Layer 8 of a small transformer language model trained on English Wikipedia (12 layers, counted from 0, width 64).
A neuron adds its activation times its output weights to the MLP's output. To switch it off is to set its activation to zero at one token and run the rest of the model.
A neuron's activation on a vector x is GELU(weights . x + bias), where the dot is the dot product.

Input weights of the MLP neurons that the questions are about. A number n stands for (n - 128) times 0.011.
n23 (bias -0.142): 132, 140, 137, 92, 175, 155, 149, 213, 105, 120, 113, 166, 115, 152, 151, 163, 100, 155, 157, 150, 112, 145, 139, 127, 100, 202, 92, 143, 132, 117, 126, 111, 81, 143, 108, 121, 170, 179, 139, 149, 110, 172, 108, 140, 166, 139, 75, 128, 177, 119, 154, 167, 123, 76, 126, 192, 143, 171, 146, 91, 85, 131, 181, 127
n55 (bias -0.315): 133, 169, 161, 130, 74, 175, 111, 139, 140, 130, 116, 79, 121, 150, 126, 170, 142, 98, 162, 139, 87, 143, 83, 110, 152, 91, 117, 109, 78, 155, 76, 132, 173, 137, 67, 114, 124, 123, 126, 22, 117, 97, 127, 151, 128, 135, 93, 130, 151, 100, 182, 96, 82, 141, 108, 62, 157, 105, 140, 125, 113, 211, 125, 111
n77 (bias -0.160): 91, 33, 147, 179, 142, 157, 149, 203, 198, 123, 161, 121, 165, 167, 112, 136, 162, 98, 74, 184, 131, 112, 152, 102, 141, 120, 187, 156, 94, 175, 161, 107, 161, 153, 120, 105, 116, 131, 76, 92, 113, 71, 140, 148, 130, 110, 161, 167, 76, 152, 118, 149, 130, 177, 84, 146, 172, 160, 144, 79, 136, 104, 132, 98
n78 (bias -0.198): 141, 104, 147, 125, 201, 64, 132, 145, 128, 85, 81, 123, 104, 161, 135, 116, 72, 73, 152, 105, 118, 155, 152, 138, 160, 113, 103, 169, 116, 151, 147, 107, 181, 114, 171, 82, 102, 100, 107, 152, 100, 149, 110, 130, 116, 171, 144, 152, 179, 152, 95, 108, 129, 91, 91, 224, 78, 133, 100, 180, 145, 121, 89, 116
n111 (bias -0.217): 147, 109, 116, 147, 119, 143, 119, 198, 88, 137, 108, 102, 114, 164, 232, 67, 23, 100, 153, 187, 126, 211, 121, 99, 133, 153, 168, 106, 136, 160, 211, 96, 99, 118, 176, 105, 123, 138, 188, 101, 109, 133, 134, 164, 56, 116, 125, 137, 90, 152, 149, 89, 132, 128, 134, 113, 58, 98, 95, 132, 142, 164, 98, 128
n136 (bias -0.249): 139, 131, 108, 125, 185, 134, 174, 138, 179, 132, 108, 117, 179, 138, 98, 131, 150, 112, 129, 166, 154, 121, 138, 199, 154, 151, 109, 169, 134, 194, 118, 140, 124, 165, 158, 100, 115, 153, 130, 157, 144, 55, 127, 70, 128, 146, 63, 93, 115, 111, 175, 134, 112, 80, 126, 159, 165, 140, 70, 73, 202, 90, 201, 147
n182 (bias -0.102): 136, 157, 170, 124, 108, 138, 99, 146, 137, 126, 8, 180, 109, 142, 78, 108, 137, 103, 184, 119, 128, 133, 140, 110, 118, 151, 36, 139, 137, 145, 182, 100, 158, 104, 130, 127, 121, 165, 167, 125, 104, 184, 163, 145, 95, 126, 122, 70, 106, 142, 107, 130, 143, 87, 136, 145, 201, 193, 175, 91, 127, 165, 142, 101
n301 (bias -0.226): 145, 103, 148, 113, 88, 143, 169, 123, 145, 134, 126, 136, 99, 129, 93, 114, 97, 102, 86, 62, 105, 130, 165, 127, 164, 107, 112, 152, 158, 135, 114, 123, 98, 119, 94, 95, 155, 168, 112, 40, 87, 217, 172, 191, 124, 112, 155, 111, 90, 72, 183, 74, 95, 171, 156, 209, 107, 113, 129, 79, 76, 109, 193, 114
n333 (bias -0.129): 186, 130, 83, 114, 134, 123, 146, 98, 171, 153, 153, 172, 144, 150, 148, 145, 110, 130, 117, 105, 130, 139, 95, 74, 113, 90, 164, 138, 112, 132, 125, 98, 144, 194, 153, 136, 151, 163, 128, 141, 102, 115, 158, 85, 126, 164, 74, 101, 159, 84, 167, 83, 89, 166, 82, 112, 127, 115, 131, 86, 149, 103, 193, 89
n356 (bias -0.263): 172, 121, 120, 140, 118, 121, 142, 138, 145, 90, 142, 144, 97, 223, 106, 176, 123, 136, 114, 151, 136, 119, 101, 154, 118, 131, 115, 150, 125, 128, 181, 131, 121, 110, 77, 78, 109, 143, 103, 96, 188, 131, 128, 155, 157, 147, 184, 138, 116, 158, 137, 166, 82, 115, 152, 161, 134, 60, 97, 97, 95, 146, 120, 141

Output weights of the MLP neurons that the questions are about. A number n stands for (n - 128) times 0.0017.
n23: 155, 75, 150, 214, 99, 138, 158, 95, 57, 91, 137, 109, 137, 166, 57, 192, 179, 148, 165, 165, 111, 107, 115, 113, 91, 174, 143, 66, 138, 143, 152, 183, 150, 80, 179, 129, 100, 114, 101, 116, 135, 144, 74, 114, 92, 90, 92, 87, 130, 124, 139, 115, 153, 152, 121, 115, 167, 183, 152, 185, 44, 133, 66, 184
n55: 142, 106, 101, 88, 77, 202, 124, 99, 70, 103, 62, 151, 95, 97, 210, 100, 121, 93, 188, 106, 95, 144, 81, 217, 85, 89, 134, 166, 66, 122, 180, 100, 134, 99, 127, 164, 116, 184, 141, 219, 132, 110, 102, 205, 120, 184, 131, 118, 198, 166, 139, 107, 185, 120, 126, 112, 174, 71, 167, 158, 109, 151, 69, 81
n77: 142, 117, 94, 99, 84, 60, 123, 51, 108, 54, 66, 150, 122, 113, 171, 111, 90, 62, 174, 95, 102, 141, 107, 124, 59, 118, 162, 81, 171, 78, 146, 108, 164, 120, 175, 206, 146, 176, 169, 203, 115, 175, 173, 166, 85, 146, 108, 156, 189, 37, 171, 77, 179, 160, 111, 146, 129, 156, 66, 173, 151, 221, 197, 107
n78: 171, 207, 182, 159, 81, 126, 104, 161, 80, 122, 102, 185, 81, 130, 127, 130, 158, 102, 185, 131, 197, 154, 136, 149, 176, 177, 61, 60, 132, 79, 165, 154, 162, 193, 36, 62, 185, 118, 138, 206, 132, 101, 145, 70, 153, 66, 117, 140, 44, 80, 153, 168, 105, 54, 125, 119, 90, 176, 125, 112, 141, 134, 88, 121
n111: 139, 103, 20, 125, 111, 113, 128, 144, 113, 107, 136, 64, 157, 99, 107, 103, 109, 90, 151, 160, 138, 110, 146, 93, 96, 68, 164, 160, 157, 190, 165, 144, 198, 96, 97, 179, 53, 134, 171, 99, 152, 167, 60, 54, 140, 184, 93, 166, 202, 96, 212, 194, 228, 131, 131, 112, 95, 90, 144, 93, 179, 80, 102, 109
n136: 70, 140, 54, 148, 94, 177, 66, 150, 142, 136, 139, 104, 42, 163, 179, 87, 92, 179, 134, 205, 116, 90, 166, 81, 172, 130, 116, 163, 155, 52, 148, 156, 122, 155, 93, 160, 124, 118, 67, 90, 150, 187, 176, 196, 57, 48, 196, 140, 83, 151, 105, 138, 158, 158, 75, 171, 142, 49, 229, 142, 73, 156, 89, 152
n182: 135, 116, 121, 126, 157, 187, 207, 111, 119, 143, 139, 89, 107, 134, 66, 140, 163, 96, 71, 181, 128, 65, 22, 183, 85, 175, 109, 212, 141, 164, 9, 183, 120, 87, 133, 114, 118, 86, 142, 39, 96, 187, 150, 117, 174, 196, 157, 93, 142, 120, 98, 168, 136, 139, 54, 115, 137, 126, 92, 152, 157, 188, 111, 150
n301: 191, 93, 156, 63, 172, 128, 143, 109, 113, 83, 178, 70, 85, 93, 90, 61, 108, 155, 173, 112, 198, 84, 78, 99, 189, 130, 166, 139, 81, 94, 142, 212, 151, 86, 124, 178, 56, 202, 152, 124, 181, 181, 147, 81, 168, 53, 145, 105, 111, 91, 48, 151, 178, 95, 145, 122, 95, 91, 135, 106, 189, 146, 113, 159
n333: 75, 140, 140, 115, 95, 119, 101, 165, 196, 138, 83, 92, 95, 187, 95, 109, 114, 147, 139, 155, 80, 111, 101, 153, 168, 201, 109, 142, 146, 118, 117, 129, 141, 120, 84, 98, 183, 104, 63, 115, 122, 79, 104, 176, 234, 103, 199, 145, 146, 222, 43, 159, 138, 101, 170, 148, 78, 121, 153, 133, 115, 136, 53, 197
n356: 95, 140, 118, 121, 115, 136, 212, 156, 153, 116, 163, 120, 112, 133, 55, 165, 215, 93, 35, 125, 129, 150, 62, 95, 110, 30, 82, 184, 144, 156, 125, 129, 179, 167, 169, 113, 156, 98, 129, 139, 110, 159, 122, 113, 119, 116, 163, 138, 163, 162, 55, 123, 147, 162, 147, 106, 159, 85, 86, 98, 102, 169, 116, 168

Each question names a token from some text and the token that comes next. It shows the vector x that enters the MLP there. A number n stands for (n - 128) times 0.03.

Then comes g, the gradient of the next token's log-probability with respect to the MLP's output, scaled to length 1. A neuron's effect is roughly proportional to its activation times (output weights . g). A number n stands for (n - 128) times 0.0041.

"T", then "echn"
x: 133, 97, 161, 60, 84, 136, 116, 135, 162, 121, 66, 126, 162, 95, 164, 126, 129, 84, 115, 133, 155, 140, 100, 93, 146, 126, 75, 79, 117, 113, 162, 156, 137, 126, 157, 114, 117, 139, 101, 177, 131, 137, 132, 167, 168, 142, 134, 155, 111, 139, 86, 145, 179, 136, 169, 135, 77, 172, 129, 139, 86, 119, 110, 97
g: 107, 138, 83, 127, 68, 160, 81, 174, 90, 122, 144, 121, 139, 145, 145, 87, 103, 104, 168, 149, 113, 126, 163, 106, 146, 124, 220, 112, 56, 128, 151, 121, 202, 125, 81, 153, 179, 136, 148, 123, 137, 132, 120, 146, 145, 126, 124, 114, 43, 160, 153, 119, 108, 119, 134, 138, 127, 148, 109, 113, 146, 129, 106, 127
Which two neurons, each switched off alone, lower its probability most, in order? n78, n111

"ts", then " and"
x: 92, 94, 37, 121, 87, 119, 147, 98, 215, 134, 91, 115, 144, 128, 108, 176, 137, 100, 104, 151, 135, 143, 123, 110, 146, 140, 118, 103, 153, 126, 115, 162, 120, 112, 159, 106, 109, 131, 75, 122, 118, 115, 142, 141, 194, 124, 150, 159, 163, 120, 103, 135, 152, 155, 148, 123, 66, 158, 141, 148, 101, 94, 130, 166
g: 88, 99, 122, 140, 177, 140, 178, 102, 118, 191, 76, 115, 153, 132, 103, 108, 84, 104, 90, 164, 110, 114, 120, 84, 149, 131, 84, 153, 136, 143, 140, 82, 125, 127, 124, 170, 128, 122, 110, 115, 117, 96, 159, 57, 126, 195, 134, 180, 92, 139, 117, 118, 144, 119, 165, 126, 141, 168, 155, 86, 140, 116, 163, 187
Which neuron, switched off, raises the next token's probability most? n77

"ience", then " at"
x: 107, 105, 34, 136, 104, 149, 148, 130, 193, 170, 86, 136, 153, 100, 145, 170, 115, 127, 132, 148, 125, 132, 69, 115, 122, 139, 128, 131, 149, 148, 105, 132, 112, 149, 135, 121, 119, 149, 101, 115, 109, 131, 116, 102, 160, 134, 143, 157, 156, 86, 97, 135, 174, 141, 166, 86, 52, 156, 127, 161, 90, 96, 147, 145
g: 124, 139, 95, 113, 117, 157, 91, 155, 114, 145, 121, 194, 107, 119, 176, 82, 160, 106, 132, 169, 116, 117, 108, 154, 141, 104, 133, 131, 131, 128, 124, 88, 98, 134, 56, 93, 84, 139, 118, 60, 123, 108, 130, 147, 155, 133, 197, 107, 153, 104, 129, 86, 188, 163, 111, 174, 122, 133, 174, 177, 138, 161, 95, 113
Which neuron, switched off, lowers the next token's probability most? n333

"atter", then "y"
x: 103, 88, 49, 123, 74, 121, 134, 125, 210, 156, 99, 135, 162, 128, 113, 123, 142, 109, 133, 135, 117, 110, 122, 121, 145, 158, 79, 101, 138, 122, 145, 155, 140, 149, 155, 139, 92, 200, 101, 133, 94, 134, 147, 109, 172, 121, 143, 164, 133, 116, 94, 152, 162, 122, 166, 84, 89, 125, 115, 132, 109, 66, 155, 146
g: 90, 179, 137, 114, 52, 185, 148, 142, 91, 120, 124, 91, 105, 120, 114, 80, 116, 113, 102, 149, 168, 85, 167, 163, 172, 186, 100, 125, 133, 149, 174, 101, 151, 101, 126, 143, 91, 135, 166, 114, 130, 110, 103, 103, 76, 171, 138, 122, 88, 150, 142, 107, 193, 144, 120, 153, 168, 107, 107, 95, 130, 133, 138, 142
Which neuron, switched off, raises the next token's probability most? n77

"eter", then " dist"
x: 118, 146, 59, 87, 102, 115, 121, 99, 181, 146, 117, 121, 162, 159, 109, 127, 145, 109, 140, 149, 133, 144, 133, 91, 119, 131, 127, 64, 188, 127, 103, 174, 129, 141, 166, 99, 83, 191, 97, 165, 102, 99, 115, 122, 165, 123, 87, 147, 148, 101, 133, 101, 166, 133, 197, 80, 99, 152, 134, 134, 131, 64, 151, 141
g: 122, 165, 113, 116, 118, 156, 96, 95, 140, 152, 111, 100, 79, 86, 150, 117, 129, 119, 149, 113, 56, 101, 107, 149, 159, 129, 170, 140, 61, 116, 76, 171, 132, 79, 166, 151, 146, 84, 119, 128, 163, 176, 142, 115, 159, 170, 109, 205, 147, 139, 144, 120, 130, 147, 179, 130, 116, 103, 165, 93, 101, 136, 136, 99
Which neuron, switched off, lowers the next token's probability most? n136

"f", then "ight"
x: 109, 114, 119, 123, 83, 112, 132, 109, 166, 132, 56, 99, 108, 143, 107, 143, 173, 135, 130, 170, 157, 115, 79, 104, 174, 147, 114, 89, 178, 126, 153, 175, 122, 130, 87, 87, 116, 151, 109, 145, 117, 137, 136, 91, 156, 64, 109, 155, 126, 159, 98, 108, 191, 147, 200, 103, 105, 171, 167, 126, 79, 76, 149, 135
g: 92, 98, 107, 104, 113, 66, 123, 125, 166, 110, 178, 112, 91, 161, 130, 84, 146, 117, 100, 139, 168, 110, 152, 131, 168, 78, 167, 101, 131, 90, 125, 100, 179, 185, 131, 179, 86, 156, 90, 173, 156, 167, 122, 108, 129, 138, 186, 112, 169, 155, 116, 144, 129, 83, 103, 142, 118, 108, 91, 136, 99, 152, 118, 152
Which neuron, switched off, raises the next token's probability most? n182

" sp", then "r"
x: 93, 108, 111, 73, 73, 144, 93, 143, 106, 160, 19, 164, 131, 113, 135, 157, 119, 154, 118, 130, 152, 141, 114, 128, 127, 134, 85, 120, 180, 122, 105, 180, 97, 140, 147, 114, 105, 147, 109, 168, 140, 145, 118, 132, 119, 115, 142, 166, 154, 158, 99, 106, 152, 152, 155, 108, 131, 118, 123, 178, 66, 95, 120, 183
g: 209, 144, 124, 123, 132, 156, 53, 145, 141, 152, 113, 90, 117, 120, 98, 84, 122, 80, 81, 129, 94, 99, 107, 115, 119, 134, 92, 81, 168, 183, 135, 156, 120, 166, 130, 154, 68, 143, 167, 77, 113, 134, 108, 129, 136, 128, 130, 147, 139, 167, 87, 139, 175, 164, 166, 147, 134, 170, 163, 99, 123, 115, 139, 120
Which neuron, switched off, lowers the next token's probability most? n182

"0", then " he"
x: 97, 105, 41, 129, 146, 149, 128, 105, 121, 159, 138, 173, 103, 136, 104, 162, 111, 107, 142, 158, 149, 140, 19, 112, 138, 150, 114, 116, 144, 138, 97, 158, 77, 169, 77, 148, 100, 149, 101, 148, 125, 131, 150, 125, 174, 117, 159, 104, 191, 137, 96, 142, 161, 161, 157, 103, 100, 133, 137, 161, 91, 87, 111, 148
g: 152, 200, 127, 134, 139, 112, 127, 87, 125, 137, 146, 113, 125, 57, 126, 82, 182, 153, 139, 110, 162, 70, 146, 114, 117, 127, 87, 131, 100, 118, 173, 118, 115, 129, 68, 104, 115, 137, 130, 163, 134, 181, 99, 159, 173, 104, 108, 135, 164, 98, 138, 174, 130, 168, 77, 127, 72, 177, 124, 126, 112, 128, 172, 112
Which neuron, switched off, raises the next token's probability most? n356

" the", then " Spec"
x: 120, 133, 67, 110, 130, 136, 120, 145, 176, 147, 72, 124, 126, 116, 123, 170, 134, 120, 151, 129, 144, 116, 98, 124, 121, 121, 120, 86, 168, 94, 115, 136, 120, 126, 111, 89, 121, 148, 120, 140, 152, 125, 145, 145, 171, 111, 157, 150, 138, 135, 102, 154, 217, 132, 168, 118, 29, 134, 118, 134, 72, 91, 136, 152
g: 150, 144, 145, 150, 108, 114, 100, 137, 109, 138, 189, 117, 140, 128, 119, 127, 144, 123, 106, 130, 142, 141, 76, 125, 66, 117, 147, 114, 96, 95, 121, 126, 190, 125, 194, 198, 175, 125, 106, 119, 154, 82, 103, 121, 75, 128, 152, 65, 80, 199, 120, 114, 171, 101, 115, 155, 144, 144, 105, 156, 149, 132, 93, 116
Which neuron, switched off, lowers the next token's probability most? n356

" T", then "5"
x: 133, 100, 111, 71, 89, 129, 121, 130, 162, 145, 93, 156, 159, 106, 165, 160, 123, 82, 149, 120, 146, 123, 94, 97, 111, 101, 62, 97, 143, 111, 136, 152, 134, 129, 154, 111, 123, 157, 99, 212, 145, 139, 128, 148, 178, 109, 126, 142, 117, 132, 85, 147, 195, 123, 175, 136, 76, 128, 137, 126, 112, 110, 93, 131
g: 111, 111, 128, 165, 140, 125, 155, 138, 94, 125, 109, 116, 148, 110, 120, 208, 123, 92, 89, 159, 150, 118, 118, 132, 158, 152, 115, 118, 127, 120, 60, 80, 75, 151, 159, 118, 128, 133, 211, 139, 97, 92, 158, 138, 192, 137, 116, 67, 168, 124, 122, 146, 127, 170, 96, 96, 105, 155, 177, 135, 106, 104, 95, 138
Which neuron, switched off, lowers the next token's probability most? n182

"ander", then " of"
x: 96, 88, 28, 137, 124, 138, 169, 133, 186, 130, 84, 107, 179, 118, 113, 153, 115, 105, 128, 158, 146, 136, 90, 110, 138, 114, 123, 109, 175, 125, 115, 167, 137, 154, 165, 108, 95, 170, 69, 99, 125, 115, 119, 129, 143, 128, 134, 166, 142, 87, 110, 141, 189, 140, 164, 89, 81, 127, 126, 156, 145, 110, 122, 139
g: 124, 128, 137, 121, 114, 103, 158, 97, 135, 96, 98, 79, 194, 117, 147, 141, 109, 98, 163, 123, 145, 170, 159, 104, 80, 154, 157, 88, 111, 142, 92, 137, 82, 124, 128, 102, 147, 167, 119, 138, 145, 116, 169, 133, 135, 155, 98, 168, 150, 121, 107, 133, 129, 134, 99, 90, 125, 93, 221, 182, 172, 132, 68, 86
Which neuron, switched off, lowers the next token's probability most? n77

")", then " is"
x: 127, 120, 39, 116, 116, 124, 136, 103, 138, 157, 122, 121, 128, 145, 122, 155, 145, 104, 132, 144, 130, 169, 95, 109, 136, 98, 114, 87, 144, 98, 99, 160, 78, 168, 142, 124, 129, 124, 57, 155, 125, 111, 137, 111, 194, 149, 149, 119, 142, 134, 129, 163, 178, 166, 121, 121, 51, 142, 106, 139, 111, 148, 116, 208
g: 141, 124, 150, 95, 140, 181, 169, 116, 133, 136, 117, 111, 52, 70, 124, 107, 189, 133, 144, 109, 124, 132, 114, 130, 163, 50, 155, 105, 110, 107, 138, 141, 111, 162, 100, 107, 128, 158, 181, 145, 93, 184, 89, 112, 143, 168, 114, 155, 120, 151, 141, 151, 73, 109, 162, 86, 82, 159, 115, 109, 164, 122, 151, 136
Which neuron, switched off, raises the next token's probability most? n333

" (", then "born"
x: 142, 127, 70, 83, 135, 114, 138, 125, 147, 161, 71, 134, 103, 117, 148, 174, 131, 128, 123, 146, 131, 130, 86, 85, 126, 115, 132, 115, 169, 105, 101, 126, 132, 139, 148, 108, 107, 158, 130, 131, 129, 119, 157, 151, 168, 95, 164, 145, 135, 166, 89, 151, 204, 160, 127, 107, 33, 136, 113, 157, 90, 103, 119, 151
g: 118, 140, 110, 111, 106, 126, 103, 180, 161, 101, 106, 145, 115, 180, 128, 69, 110, 158, 116, 162, 76, 113, 177, 117, 116, 92, 122, 140, 155, 138, 193, 157, 152, 119, 90, 109, 154, 176, 112, 110, 110, 202, 56, 56, 102, 151, 120, 164, 133, 118, 114, 172, 153, 145, 136, 131, 109, 102, 128, 133, 121, 101, 124, 147
Which neuron, switched off, lowers the next token's probability most? n111